Layer 16 of a small transformer language model trained on English Wikipedia (20 layers, counted from 0, width 128).
A neuron's activation on a vector x is SiLU(gate . x) times (in . x), where the dot is the dot product.
The model reads these tokens: "source" "." " The" " website" " cost" " $" "1" "," "7" "0" "0" "." " The" " S" "co" "op" " is" " the" " first" " new" "s" "des" "k" " in"

The vector x that enters this layer's MLP at each token. A number n stands for (n - 500) times 0.01.
0 "source": 466 400 456 508 535 441 562 448 528 443 751 549 493 545 427 562 476 465 633 413 297 455 532 450 437 485 497 495 493 444 539 515 351 503 415 493 416 312 464 481 604 510 526 423 539 403 497 566 582 461 461 70 470 533 417 600 473 398 542 533 560 488 545 567 528 500 583 422 486 617 446 453 531 522 488 537 447 427 537 567 492 470 548 481 436 502 516 398 464 418 561 481 527 413 560 581 535 491 448 584 535 633 489 519 522 332 627 506 464 413 503 449 534 521 601 528 618 646 466 508 478 668 525 514 542 453 533 528
1 ".": 481 467 483 541 464 553 534 507 456 465 576 619 458 463 447 578 376 433 516 456 245 516 514 500 487 443 606 362 532 468 522 391 303 506 343 457 511 512 499 522 525 488 469 539 494 520 556 502 559 532 558 126 597 628 465 525 503 516 473 547 580 418 538 500 526 531 518 453 654 443 536 574 489 565 520 603 532 501 617 606 567 608 540 502 500 587 524 478 442 497 510 370 484 457 569 571 449 499 451 596 535 613 549 562 565 617 566 481 502 465 506 468 453 503 607 534 457 583 566 465 484 686 533 632 416 434 474 381
2 " The": 324 521 442 528 566 434 494 489 450 511 512 411 493 536 581 445 471 481 478 529 370 457 487 558 541 444 477 557 567 414 494 519 454 540 466 423 499 579 465 608 383 503 495 572 454 442 441 575 495 457 401 29 536 453 425 454 416 500 557 524 570 533 510 529 420 467 522 499 524 802 486 465 448 492 535 503 388 505 487 469 528 591 536 476 420 649 515 511 518 479 542 543 417 513 521 521 500 526 415 500 523 500 532 541 443 397 492 560 460 485 537 588 457 489 442 533 548 614 429 466 466 561 455 534 335 493 459 564
3 " website": 445 423 510 621 477 368 420 456 440 395 741 506 299 406 460 501 599 439 536 557 320 435 465 345 533 441 468 527 550 471 415 491 466 696 569 417 550 395 590 514 541 642 605 509 453 493 563 523 457 558 606 254 485 452 527 532 573 492 311 627 585 705 509 474 479 385 450 549 524 765 465 742 308 600 588 675 569 632 533 631 290 404 491 420 369 372 504 575 565 481 668 532 406 256 455 632 580 510 466 558 609 578 588 494 517 405 574 639 569 452 674 466 408 539 395 504 358 506 521 288 560 553 661 533 561 667 490 601
4 " cost": 292 568 504 536 365 513 384 342 437 542 627 514 452 587 502 368 573 483 723 510 444 343 526 401 664 227 263 524 440 633 521 501 583 517 617 432 597 431 569 429 536 537 362 367 465 404 450 521 535 515 571 231 506 526 574 512 580 398 413 684 530 642 401 666 331 496 466 562 516 721 600 660 383 473 444 612 631 520 536 439 394 401 424 450 440 445 516 500 378 479 717 499 446 483 506 589 466 460 604 498 497 619 686 494 586 534 540 379 549 367 665 567 415 542 607 526 370 661 516 413 337 718 514 346 611 622 488 692
5 " $": 561 519 517 552 433 491 419 463 363 432 572 387 582 627 412 404 541 445 660 395 423 504 531 508 598 414 550 457 437 667 673 478 443 556 476 395 473 462 193 623 471 318 279 404 395 379 489 308 571 483 627 269 600 407 537 521 428 393 342 664 522 580 312 505 258 412 464 516 522 693 417 705 524 336 577 422 524 378 463 478 420 395 445 378 402 453 518 599 446 533 338 465 366 503 571 594 405 469 530 577 682 751 418 263 632 450 400 227 585 399 531 703 455 536 655 571 470 615 594 597 462 613 557 597 474 645 424 628
6 "1": 483 415 631 478 265 507 379 678 424 409 453 279 497 562 573 460 513 499 517 525 346 527 474 564 468 574 481 719 599 696 692 555 573 443 509 433 330 761 440 577 669 245 404 568 583 357 364 291 365 352 474 393 542 459 401 557 574 485 443 666 477 632 354 574 462 585 346 508 673 506 534 550 664 556 481 464 575 398 428 418 468 556 488 428 431 272 511 377 528 519 537 417 469 556 403 493 449 615 589 350 621 827 488 219 764 499 423 369 483 457 470 597 383 603 541 682 397 556 472 409 528 508 416 546 497 524 299 635
7 ",": 510 568 457 437 466 538 541 645 491 381 435 421 411 600 440 517 438 469 614 527 457 493 518 374 470 503 455 568 536 677 493 407 507 440 578 429 384 809 337 395 514 301 348 411 516 461 371 367 543 575 650 173 373 514 416 562 534 649 388 773 538 583 376 476 435 468 547 576 558 432 518 582 544 452 506 546 662 383 479 280 407 441 509 393 518 604 351 627 398 493 447 300 554 428 386 549 441 492 629 569 550 731 437 334 760 618 505 533 616 680 641 691 426 527 481 575 559 596 595 390 631 599 481 417 325 588 457 464
8 "7": 481 498 590 484 465 451 509 646 501 274 310 297 671 517 520 575 465 321 637 604 408 423 479 489 455 422 528 649 553 645 631 364 518 455 553 425 292 670 435 515 603 250 420 525 573 352 452 482 508 489 497 314 339 386 384 495 591 605 373 726 312 376 468 671 369 489 475 633 484 328 408 556 545 492 433 484 467 462 455 458 511 585 566 280 509 322 593 580 519 495 458 338 606 340 409 445 544 332 591 551 554 704 495 224 697 583 527 537 509 467 545 664 422 577 577 460 473 664 529 539 768 546 210 505 379 507 428 479
9 "0": 523 475 563 477 394 625 485 579 560 179 366 253 609 592 560 541 566 480 491 601 412 330 564 420 486 537 522 715 505 623 743 477 584 430 591 478 269 648 454 461 592 219 362 514 483 386 446 443 414 593 607 303 433 484 479 487 541 546 506 633 377 356 414 795 314 446 434 718 480 452 561 544 486 495 451 507 549 519 564 581 469 580 500 305 411 414 581 450 447 497 338 332 391 233 400 504 480 416 512 476 552 684 562 308 611 650 529 531 545 486 573 616 436 583 706 521 463 637 483 490 716 450 326 544 267 436 419 432
10 "0": 427 476 663 530 393 686 385 517 558 187 588 255 639 549 587 351 570 553 510 479 380 377 642 473 499 575 493 623 462 657 746 499 632 471 560 509 358 591 584 459 602 370 460 552 424 433 508 514 317 450 530 236 525 526 532 518 526 497 491 592 456 466 430 747 396 532 375 652 477 627 680 599 440 574 435 474 573 500 669 548 461 526 482 341 381 397 477 452 428 570 388 392 293 380 497 460 514 456 487 440 580 794 572 400 575 613 497 511 544 435 578 628 467 527 703 514 492 599 543 407 617 525 466 572 316 469 399 549
11 ".": 408 536 500 460 380 575 571 514 440 376 508 449 525 375 584 461 418 441 472 401 284 599 480 423 503 473 627 409 487 568 629 357 334 485 392 467 517 488 461 553 578 410 466 478 469 525 521 520 466 461 642 161 604 587 480 505 547 586 465 580 519 427 384 484 471 554 492 455 671 443 491 635 509 515 471 666 531 448 679 604 515 630 594 440 590 575 490 572 397 470 481 419 427 320 550 568 427 510 549 507 591 654 663 571 680 679 500 496 516 483 619 490 422 541 729 525 477 535 627 373 450 611 510 637 537 487 531 476
12 " The": 307 516 495 515 543 460 523 485 435 468 515 373 423 531 648 401 495 469 504 546 416 473 533 530 557 390 440 694 638 456 541 493 518 645 425 430 428 587 420 606 417 457 460 565 417 452 470 581 480 510 427 65 555 483 444 371 427 490 503 599 559 559 472 503 399 477 491 451 492 849 492 551 444 493 508 490 446 523 508 425 569 608 533 438 397 643 499 557 445 468 573 525 419 471 538 534 477 544 467 485 640 578 563 502 504 457 468 555 420 495 567 600 429 498 459 467 553 587 481 452 497 565 462 581 373 540 480 640
13 " S": 502 416 585 365 505 522 582 453 512 529 419 538 294 469 545 415 512 605 510 503 282 415 446 442 551 643 437 369 557 528 492 448 368 603 375 538 594 490 395 537 374 461 543 465 585 498 584 473 491 529 512 434 460 436 466 571 225 608 361 437 545 472 524 591 561 658 439 367 657 620 486 506 324 396 345 499 361 559 255 437 408 284 431 273 535 439 308 479 372 365 413 451 312 478 519 595 486 407 454 287 568 546 674 538 651 295 390 532 485 413 344 723 424 418 468 481 463 468 551 585 385 514 625 611 535 672 618 577
14 "co": 431 469 530 466 249 580 632 414 694 405 484 510 466 615 505 362 460 459 633 773 321 563 442 480 520 476 453 546 473 470 438 505 449 472 294 423 490 665 397 372 364 356 572 488 518 550 754 510 635 565 475 347 590 470 494 614 427 252 364 431 493 437 207 510 278 477 600 462 522 486 351 513 475 545 390 589 646 480 354 615 431 387 420 337 621 550 596 623 491 466 485 612 442 503 556 549 692 529 585 458 542 483 491 357 579 244 500 442 550 567 768 399 540 267 579 486 395 261 524 531 416 575 480 440 502 557 472 578
15 "op": 478 402 552 598 481 474 419 574 476 489 323 286 342 513 551 528 529 521 525 429 266 518 459 380 387 419 465 536 478 570 372 417 515 506 564 544 498 693 458 577 474 518 428 558 425 497 532 524 543 504 556 376 496 412 489 568 333 544 401 526 442 390 292 692 546 498 426 541 499 896 371 634 505 617 321 549 559 470 566 458 551 441 510 519 723 482 429 455 544 780 529 544 407 666 400 584 738 550 511 611 559 568 681 397 623 551 478 567 439 515 573 453 527 379 477 523 428 301 553 245 448 563 501 488 463 684 438 589
16 " is": 468 413 565 562 530 645 455 515 466 541 760 399 373 694 389 499 502 503 586 557 461 465 522 412 494 448 398 405 498 576 498 504 613 491 582 528 375 508 392 436 403 341 540 405 394 622 485 562 384 504 645 77 539 410 496 598 479 493 542 561 490 497 557 598 465 606 543 639 560 655 548 601 507 557 513 499 601 652 523 509 352 575 429 370 505 458 472 548 352 416 517 549 403 364 466 629 412 437 512 456 658 569 433 366 519 427 476 463 449 527 524 526 320 598 456 469 426 406 478 524 436 540 446 399 387 495 436 579
17 " the": 312 504 507 492 566 475 528 489 460 504 540 393 462 447 560 485 604 543 567 454 476 535 498 532 520 538 444 564 570 575 524 449 436 503 458 473 457 546 441 620 396 381 459 450 484 442 526 525 350 535 390 34 540 511 520 466 461 514 488 542 542 446 564 566 392 530 535 467 533 857 553 539 524 568 409 509 469 499 495 469 521 596 410 384 404 642 461 559 413 505 545 542 491 432 519 521 460 551 508 516 605 573 564 434 416 488 415 457 442 484 571 474 460 556 505 419 588 579 435 481 478 589 444 430 400 539 477 565
18 " first": 369 428 514 504 460 507 560 356 471 457 568 448 594 522 567 362 508 471 551 526 483 511 520 528 392 514 408 595 685 549 457 451 501 569 536 450 457 678 482 607 576 367 545 357 585 409 572 518 441 508 431 107 394 470 659 527 466 546 455 519 507 465 571 719 485 526 362 577 522 826 554 510 361 506 316 603 490 502 617 487 404 409 545 453 498 447 603 477 455 473 663 560 510 579 491 514 364 519 546 517 691 436 579 497 402 496 532 582 554 579 402 569 337 583 398 489 433 580 631 501 530 648 614 412 252 557 509 527
19 " new": 388 458 532 498 465 451 503 393 528 503 420 408 491 520 619 455 426 482 437 580 444 427 389 536 554 510 288 637 603 452 474 397 499 590 460 451 472 493 472 589 549 442 563 417 518 464 470 587 458 535 410 97 627 482 505 462 478 514 514 599 494 558 524 537 507 538 525 627 538 979 547 579 549 491 507 631 579 552 548 481 520 436 462 400 411 521 501 421 473 515 511 569 469 540 531 511 471 474 503 584 535 485 700 578 460 521 518 648 576 492 541 573 409 556 552 498 464 508 653 603 588 586 732 513 399 548 460 551
20 "s": 450 471 627 586 490 427 575 518 604 446 406 421 386 470 361 406 533 560 425 489 345 422 470 436 554 413 463 572 703 241 435 544 509 517 568 530 422 576 283 562 558 449 489 513 545 396 510 429 519 467 461 228 571 366 409 565 557 543 484 567 595 476 603 682 578 472 418 586 544 876 645 608 466 492 525 618 500 553 465 536 383 394 456 307 516 311 563 441 480 544 367 600 458 301 669 589 642 520 537 516 439 528 492 685 542 475 532 436 592 480 416 580 521 487 489 480 433 431 585 405 517 517 801 452 586 497 555 514
21 "des": 414 440 647 624 455 521 532 447 563 475 517 229 439 603 462 340 570 544 451 566 343 469 398 576 438 510 379 591 565 374 361 417 473 383 433 600 564 501 397 508 614 430 686 599 531 539 577 443 614 448 446 187 541 350 528 498 543 461 495 498 610 468 493 613 416 574 454 342 526 886 492 528 480 631 595 669 600 501 496 494 439 474 560 487 497 439 564 433 576 360 318 550 531 325 408 427 511 491 394 480 501 420 570 619 527 527 523 484 598 492 494 391 354 382 584 423 518 345 594 565 488 494 637 438 546 502 492 563
22 "k": 424 535 623 567 457 466 607 521 465 510 520 320 438 581 442 485 437 557 584 467 269 498 479 451 462 469 422 617 629 275 378 271 396 441 372 563 610 610 280 680 476 347 585 603 531 511 618 526 394 404 494 333 437 574 501 400 538 440 265 610 579 508 497 633 440 451 440 402 472 844 566 583 511 603 483 593 469 598 499 556 439 359 467 387 557 497 469 409 664 439 435 603 332 482 499 537 414 444 490 485 417 647 577 507 479 531 667 406 513 480 484 514 459 527 458 415 529 328 473 418 423 478 423 462 371 652 592 741
23 " in": 457 572 536 414 637 499 561 456 565 581 466 327 476 543 470 389 425 533 355 535 467 445 581 482 549 513 386 443 576 447 466 354 545 423 586 417 470 394 418 470 535 496 576 468 541 499 470 433 581 387 531 68 687 390 623 607 504 588 410 581 500 524 573 506 505 613 447 413 499 587 601 658 467 745 514 593 543 716 360 542 350 529 520 437 480 653 510 426 575 474 463 499 536 578 443 513 453 549 562 620 471 508 509 342 498 580 524 531 578 370 604 548 383 412 588 463 529 544 606 547 484 483 559 607 503 657 482 521

Each question shows the input weights of one neuron of the MLP. A number n stands for (n - 500) times 0.0017.

n177 gate: 605 500 543 503 601 353 608 469 495 611 391 572 516 349 377 530 585 351 462 468 476 370 576 450 327 420 409 393 640 456 561 613 612 357 389 452 361 378 517 561 516 447 583 428 588 469 516 428 408 555 444 505 534 580 454 419 392 517 525 528 495 570 583 297 486 446 412 470 388 391 461 399 472 517 421 560 465 375 737 517 517 526 436 428 422 589 446 373 547 553 400 481 336 654 503 580 572 505 511 446 462 418 431 542 481 398 584 567 411 658 312 497 565 641 389 342 519 364 383 536 558 334 377 549 497 579 408 287
n177 in: 436 496 476 646 333 527 599 614 528 396 650 280 368 524 668 532 497 659 367 510 570 680 270 493 466 449 507 544 454 454 440 500 583 629 507 412 653 497 273 312 444 349 652 535 555 429 445 342 665 598 596 592 439 428 423 750 476 528 489 443 479 644 268 486 444 522 542 461 558 618 447 674 461 347 760 434 610 410 277 658 514 559 673 641 669 304 451 737 444 323 489 244 476 422 563 338 418 708 507 431 642 708 620 373 468 691 493 585 514 476 592 348 531 387 531 608 472 364 721 396 473 510 336 413 596 427 468 592
It fires most on token 18 " first"

n123 gate: 585 534 568 603 495 441 515 637 545 498 588 607 495 442 466 493 364 384 464 443 390 426 534 356 438 577 565 386 461 606 614 483 514 426 374 509 461 512 351 519 384 485 396 481 462 388 325 536 481 428 527 452 392 615 443 463 394 551 512 478 505 532 444 425 488 525 524 418 521 438 517 445 444 502 500 574 474 450 637 480 712 531 418 485 552 590 593 426 582 412 578 529 561 400 425 527 391 600 662 465 471 687 388 707 476 485 457 378 387 665 565 498 417 548 500 498 452 491 505 505 532 458 370 400 517 443 624 556
n123 in: 685 461 645 548 489 518 560 610 479 527 467 568 572 370 513 508 511 444 497 407 477 495 430 407 291 521 438 429 357 614 413 551 505 511 560 438 421 516 560 740 627 558 470 470 682 399 426 557 482 414 541 474 478 482 404 627 476 511 603 657 463 552 541 442 356 370 522 400 600 374 612 444 442 552 456 589 566 540 534 594 584 783 435 611 535 632 529 638 541 495 563 549 555 489 408 584 454 588 548 571 433 522 364 551 489 524 349 614 451 704 381 571 479 571 548 495 559 495 474 640 670 392 527 391 619 417 470 367
Its three highest activations, in order, are on tokens 7 ",", 11 ".", 1 "."

n26 gate: 394 356 633 388 403 355 531 513 610 568 542 411 528 535 464 513 513 449 407 452 498 373 615 445 419 380 490 615 577 466 394 459 573 429 627 475 490 447 474 438 518 495 588 379 673 471 614 472 417 528 513 473 411 598 574 351 472 534 585 314 419 537 459 495 562 466 448 446 417 393 495 538 544 513 434 659 604 515 520 592 542 567 513 366 467 515 335 603 495 474 672 453 410 602 446 644 507 607 419 332 431 429 570 350 479 472 571 508 542 661 451 578 538 663 449 454 619 405 455 408 586 472 356 449 565 413 432 311
n26 in: 290 503 475 570 475 609 542 486 609 428 491 423 536 503 399 361 461 481 477 644 466 389 394 417 486 590 528 525 683 565 432 582 391 466 720 552 594 500 506 497 531 457 537 528 576 477 497 534 517 626 409 453 454 516 450 250 431 440 528 509 384 390 638 489 568 636 520 607 629 592 440 595 594 689 451 304 522 542 585 362 494 364 658 531 503 561 419 474 579 568 412 622 648 672 551 421 598 550 472 420 433 745 480 382 509 528 561 378 477 330 576 574 608 310 547 598 446 495 500 583 527 475 428 547 577 327 673 625
On which two tokens does it fire most, strongest first? 8 "7", 9 "0"

n224 gate: 659 389 513 405 538 485 645 525 458 502 486 405 511 388 538 399 416 482 480 555 427 561 511 444 522 578 449 513 562 482 745 420 542 443 541 466 502 548 439 559 578 518 406 460 470 437 465 571 463 427 498 490 525 528 476 405 435 437 516 586 476 493 554 439 422 607 516 504 378 500 416 597 523 457 516 507 601 635 637 557 498 452 551 442 485 288 445 507 399 559 480 390 450 597 516 460 582 509 513 417 423 459 516 415 543 433 493 408 581 551 384 594 613 433 476 297 469 455 519 532 504 396 296 482 541 416 500 424
n224 in: 632 526 533 454 564 515 404 329 472 505 586 458 400 498 508 381 221 492 526 619 409 596 561 401 505 553 292 595 433 642 464 430 402 468 657 540 466 373 576 505 487 426 459 528 591 542 530 425 422 436 529 376 408 543 520 505 538 662 513 584 533 392 627 503 438 711 521 500 626 673 424 520 487 537 556 549 432 584 477 500 456 443 518 560 561 399 447 624 453 495 526 560 430 414 547 565 565 571 495 513 332 521 708 470 495 604 467 451 518 579 500 547 525 391 563 628 510 700 623 356 431 535 437 513 414 469 586 568
On which two tokens does it fire most, strongest first? 10 "0", 9 "0"

n77 gate: 459 478 568 583 599 463 378 505 546 481 675 341 602 464 422 400 420 301 430 405 519 556 554 391 320 526 589 482 422 413 465 597 508 467 677 302 514 511 552 462 589 558 589 503 469 585 624 343 381 583 473 606 533 605 409 472 476 566 573 286 394 530 449 571 603 348 495 417 458 362 514 382 516 651 445 355 611 409 460 610 481 525 459 478 521 397 401 359 508 549 508 314 397 623 622 359 439 457 431 476 527 442 505 461 396 424 471 525 453 438 356 380 519 514 362 639 559 479 369 453 353 463 481 495 439 527 568 427
n77 in: 431 593 403 688 478 591 472 363 445 443 595 480 519 484 527 492 500 500 368 616 486 438 522 430 514 331 412 585 572 414 506 378 576 520 593 675 539 282 425 428 481 410 378 445 386 561 532 392 562 478 645 437 679 363 492 399 325 506 635 452 584 429 439 487 370 401 478 640 516 527 430 486 643 483 486 297 440 544 535 497 489 444 558 575 457 605 563 489 497 469 350 472 567 452 627 431 699 612 389 395 481 599 433 353 453 420 738 578 438 571 467 483 554 458 609 341 323 591 487 497 437 411 492 549 414 443 347 489
Its three highest activations, in order, are on tokens 13 " S", 18 " first", 6 "1"

n63 gate: 445 535 414 510 527 399 431 563 581 568 527 418 568 486 588 527 454 456 527 531 466 505 564 542 512 560 532 374 498 646 361 535 589 555 510 514 330 456 430 366 591 742 582 500 523 490 452 424 589 431 433 547 575 611 392 628 500 428 465 683 589 646 465 435 498 603 718 537 390 504 363 417 402 448 389 527 372 437 695 777 527 461 510 404 459 505 568 555 525 498 463 542 565 515 478 520 507 478 488 481 386 404 480 500 371 458 461 500 545 593 567 495 488 547 476 586 387 655 476 545 556 416 447 437 555 524 361 455
n63 in: 442 432 452 593 495 690 508 500 495 411 690 472 505 426 486 436 525 641 541 565 559 508 429 380 603 473 475 404 445 508 425 425 641 587 543 662 556 326 444 369 489 458 553 561 589 377 403 378 705 387 480 447 472 551 401 612 522 584 464 654 600 633 456 688 350 401 525 580 350 568 422 352 455 430 497 519 568 541 708 588 425 528 467 434 473 430 399 588 383 338 679 553 597 441 381 406 438 508 573 487 652 483 620 561 737 658 595 564 447 478 525 600 511 433 443 530 448 613 519 508 529 436 365 598 492 530 447 455
It fires most on token 3 " website"

n143 gate: 452 379 361 441 365 610 360 479 588 433 630 473 462 348 506 291 544 491 402 290 500 570 409 755 427 439 518 638 503 485 506 539 466 443 549 337 316 409 440 494 390 619 518 625 596 635 448 393 538 687 455 536 557 541 350 606 445 599 569 600 349 619 687 537 604 485 545 423 486 571 488 353 627 425 579 370 672 462 517 360 527 481 545 673 313 529 474 363 637 422 497 368 607 542 458 491 522 456 494 436 591 737 482 690 368 398 587 548 551 574 446 656 517 378 541 639 470 494 327 515 489 500 412 535 477 444 551 554
n143 in: 459 590 303 445 642 446 664 437 497 598 530 559 509 486 547 512 381 416 529 560 429 514 523 390 534 648 377 599 541 553 468 532 373 497 452 593 654 503 420 397 398 455 332 547 439 414 388 611 411 450 453 513 420 397 645 619 394 604 465 521 403 494 309 673 491 287 465 509 509 528 363 480 452 491 443 480 399 462 497 494 391 435 429 365 595 471 564 518 482 654 370 701 586 527 618 529 489 517 477 537 448 374 353 640 583 615 368 583 479 724 447 447 351 650 604 393 649 580 455 327 358 346 676 428 314 523 382 394
On which token does it fire most, and how strongly? 2 " The", at about 1.7

n20 gate: 485 498 563 560 490 547 541 471 498 472 686 380 431 391 534 437 510 474 500 387 423 495 593 339 505 472 579 351 616 452 464 316 594 628 481 521 568 540 651 578 519 456 604 563 655 403 571 522 583 630 539 540 625 514 591 439 495 603 602 522 443 428 616 509 587 483 553 584 500 432 451 488 547 542 485 514 502 445 552 557 736 614 648 693 514 507 569 502 563 515 468 537 589 356 558 469 457 471 517 575 510 411 439 486 420 575 517 456 414 612 594 481 495 500 479 550 572 411 458 549 433 387 407 681 613 467 585 386
n20 in: 485 591 445 429 571 389 549 435 548 595 495 639 715 458 520 613 593 360 538 483 529 440 442 472 487 676 594 428 485 487 585 354 372 700 446 335 399 578 539 523 632 510 564 533 349 569 438 482 570 444 482 542 598 411 462 562 540 485 709 355 480 526 495 549 469 471 495 546 535 426 681 462 433 552 594 470 457 424 425 482 539 687 551 472 397 502 573 388 303 564 433 526 512 583 416 630 447 596 482 587 560 581 454 536 485 526 547 312 368 525 446 438 512 720 603 470 472 409 530 531 522 542 518 470 403 470 492 508
It fires most on token 1 "."

n112 gate: 522 519 509 550 327 467 528 599 500 635 560 532 581 488 385 547 522 423 372 638 443 408 540 364 390 351 594 424 406 522 522 447 639 557 545 376 414 614 569 585 431 436 484 440 409 674 408 541 549 466 636 467 595 503 364 573 521 541 597 560 632 522 553 342 569 638 607 316 400 467 484 577 500 490 417 637 715 450 601 391 607 784 594 569 399 727 343 545 412 412 607 393 567 468 412 591 415 636 549 512 626 436 169 533 440 484 525 582 291 587 487 182 488 635 306 506 500 448 433 360 440 421 433 565 485 494 355 576
n112 in: 520 342 527 441 386 388 624 503 316 492 471 437 453 663 405 520 612 711 469 575 410 528 511 565 608 555 576 388 382 390 489 551 313 503 351 465 423 478 418 477 784 408 466 407 567 432 390 399 354 522 423 444 586 522 363 543 566 526 568 388 340 494 632 495 418 408 503 435 453 686 597 327 434 606 480 419 461 461 481 581 384 484 497 432 497 478 558 543 460 460 355 540 536 471 508 494 410 344 494 651 494 644 605 473 449 534 467 557 489 542 667 645 583 545 755 494 435 590 606 643 610 492 629 514 525 475 557 577
On which token does it fire most, and how strongly? 1 ".", at about 3.5

n216 gate: 679 495 583 484 376 368 452 578 516 591 460 524 563 490 598 578 471 571 370 424 580 521 495 500 484 518 399 477 484 660 524 471 578 338 508 408 352 558 280 594 343 440 444 391 530 503 427 551 542 561 527 442 476 438 305 554 461 400 447 700 565 590 452 572 503 440 556 479 459 364 495 505 527 435 590 357 568 450 638 476 610 707 484 500 432 622 403 503 735 527 554 500 637 462 601 463 390 594 495 427 482 514 331 485 484 580 409 527 462 598 455 564 490 687 534 371 492 433 281 519 609 487 530 592 487 463 535 395
n216 in: 310 489 422 274 569 411 492 517 530 511 520 455 467 489 238 413 525 579 375 565 557 440 528 472 486 522 555 640 550 539 483 561 608 500 363 487 562 410 621 497 544 489 525 492 497 593 484 453 514 536 396 536 531 584 420 523 435 531 486 576 397 446 634 584 397 597 374 661 603 564 565 470 641 483 432 356 495 404 497 420 321 652 589 428 530 557 511 548 386 396 697 553 473 523 453 464 302 462 473 511 736 460 626 548 514 355 467 455 432 420 651 497 397 349 410 594 442 670 724 613 595 454 376 500 543 475 318 464
Its three highest activations, in order, are on tokens 6 "1", 8 "7", 9 "0"

n50 gate: 490 469 527 473 567 334 621 533 448 542 393 686 530 335 452 510 527 512 440 310 465 453 682 482 547 273 628 463 452 492 594 525 655 479 515 500 551 346 602 553 563 564 439 447 414 551 441 407 500 513 490 548 490 525 498 515 382 352 497 561 490 575 593 524 596 534 540 462 451 471 559 520 561 533 513 480 468 537 562 418 579 358 465 455 614 542 684 515 520 442 487 449 512 354 588 429 635 500 557 475 515 428 411 426 472 346 470 497 375 450 551 259 571 604 406 418 613 436 524 374 625 427 656 418 527 408 553 553
n50 in: 457 633 549 516 500 407 540 527 555 495 473 583 421 423 243 540 508 495 383 401 544 534 614 371 534 430 458 461 564 471 310 455 455 633 531 497 451 427 449 527 580 587 620 513 470 296 573 484 445 293 573 470 613 482 471 581 622 462 423 422 544 476 404 528 327 405 524 619 259 528 460 568 568 495 459 637 469 482 565 446 393 515 481 535 581 505 474 416 334 556 613 535 505 505 476 481 453 642 364 565 547 397 409 604 521 412 657 538 710 352 420 492 581 441 482 656 628 572 662 511 619 539 511 587 505 503 570 650
It fires most on token 20 "s"

n28 gate: 487 342 466 465 552 563 688 487 557 544 260 475 431 567 463 631 537 502 390 618 476 591 616 442 471 427 500 541 562 503 417 352 561 490 526 604 434 500 528 593 490 574 663 357 474 505 549 540 456 425 424 513 716 461 706 487 451 419 477 401 581 526 512 437 555 602 661 600 481 471 543 475 482 556 233 535 409 609 427 515 535 530 500 445 458 493 532 467 380 402 429 503 425 480 533 482 495 677 473 539 500 556 523 548 445 385 554 518 475 453 558 472 515 533 613 515 443 575 551 769 429 483 381 613 393 498 513 425
n28 in: 480 428 394 350 623 557 431 621 575 445 456 423 390 390 565 411 437 605 490 478 498 443 588 454 450 495 556 613 447 411 434 536 522 456 424 544 467 520 411 395 422 389 396 500 518 380 393 449 421 770 441 502 405 478 487 580 455 613 447 503 619 383 528 529 553 365 495 422 606 609 554 490 487 495 471 291 565 525 535 386 538 545 495 459 468 621 527 461 632 559 508 477 604 436 523 503 462 525 465 418 597 510 418 611 439 419 656 653 366 467 579 355 512 665 490 500 543 598 358 518 355 328 557 605 391 485 559 416
On which two tokens does it fire most, strongest first? 17 " the", 13 " S"

n92 gate: 627 427 483 579 475 591 637 616 417 422 643 455 581 510 611 567 588 446 460 597 560 427 593 497 512 464 510 471 678 512 572 555 451 538 598 388 565 458 520 433 579 708 664 490 420 422 466 406 536 426 613 535 508 447 372 475 500 445 515 533 471 523 453 507 361 505 473 559 406 502 400 453 425 327 439 438 532 414 490 591 483 505 435 555 456 345 390 353 540 482 340 485 626 432 597 525 446 512 393 389 324 500 540 618 365 463 600 587 450 682 423 550 515 490 622 507 460 591 474 475 410 353 523 485 464 417 560 373
n92 in: 468 465 435 532 474 627 564 611 342 463 495 597 687 523 579 428 545 309 396 565 630 503 590 460 383 451 476 510 612 516 497 553 359 608 528 446 508 487 473 586 651 655 492 369 596 457 591 601 406 391 524 528 513 601 363 478 547 217 548 530 461 486 593 536 444 375 423 587 368 502 530 371 470 465 516 545 599 603 500 429 318 586 391 492 550 396 448 554 492 578 414 578 526 460 585 689 587 369 628 549 366 402 452 465 369 511 555 446 406 500 631 663 503 553 607 534 394 575 459 470 523 482 616 510 373 384 546 567
On which token does it fire most, and how strongly? 9 "0", at about 2

n176 gate: 521 484 503 583 554 401 456 606 518 541 444 352 616 405 536 476 554 472 547 418 574 482 547 479 410 505 555 472 471 662 626 531 488 465 440 430 593 479 439 745 427 500 555 348 432 310 467 364 533 458 579 611 519 472 409 614 477 518 367 542 452 604 487 336 353 476 589 430 449 445 283 482 455 426 562 373 495 399 531 612 592 556 510 490 331 400 492 340 545 397 366 492 538 683 586 510 453 580 364 599 464 401 500 448 345 539 508 537 302 549 476 434 582 448 459 523 542 487 434 606 411 510 463 533 523 477 408 256
n176 in: 440 641 459 550 693 462 325 371 536 655 543 520 472 481 542 503 372 411 410 583 461 470 612 449 500 484 607 440 458 511 540 593 585 520 454 508 469 575 418 597 472 215 500 435 535 446 519 542 420 385 677 488 549 604 534 560 483 617 486 489 605 465 452 440 378 330 523 438 527 507 263 620 400 474 792 388 334 536 517 448 449 458 599 435 342 588 456 523 568 526 506 417 401 617 458 458 402 536 489 536 519 431 386 586 619 667 389 602 692 371 548 690 301 551 442 486 455 579 473 569 505 489 638 581 456 645 457 352
It fires most on token 5 " $"

n243 gate: 429 378 458 398 546 540 503 436 562 521 533 563 546 458 311 850 597 398 435 289 634 511 495 373 447 331 446 455 603 443 582 473 657 478 476 676 682 395 555 604 481 672 615 596 379 387 460 410 409 408 602 526 588 439 557 483 426 514 617 481 609 595 454 532 525 486 585 557 500 411 483 505 547 575 511 489 484 589 537 545 612 591 601 778 385 529 479 414 497 495 478 519 582 566 486 604 365 613 484 548 465 408 432 505 481 339 380 503 511 543 574 511 479 574 406 406 432 386 592 555 547 537 594 548 572 462 591 516
n243 in: 373 533 549 631 622 463 456 727 483 685 533 446 544 480 444 521 459 636 282 488 449 514 631 565 587 586 406 500 579 503 461 668 533 602 279 582 431 480 461 610 450 410 538 479 659 497 529 506 350 485 563 562 596 480 450 380 529 551 583 653 540 247 709 469 589 551 527 488 440 565 396 316 569 601 391 532 436 459 535 572 361 410 524 532 381 483 430 482 621 589 458 399 529 563 515 571 638 404 627 514 407 299 281 323 479 654 330 598 673 485 565 574 563 470 413 483 565 511 409 647 480 577 650 477 621 608 390 405
On which two tokens does it fire most, strongest first? 4 " cost", 11 "."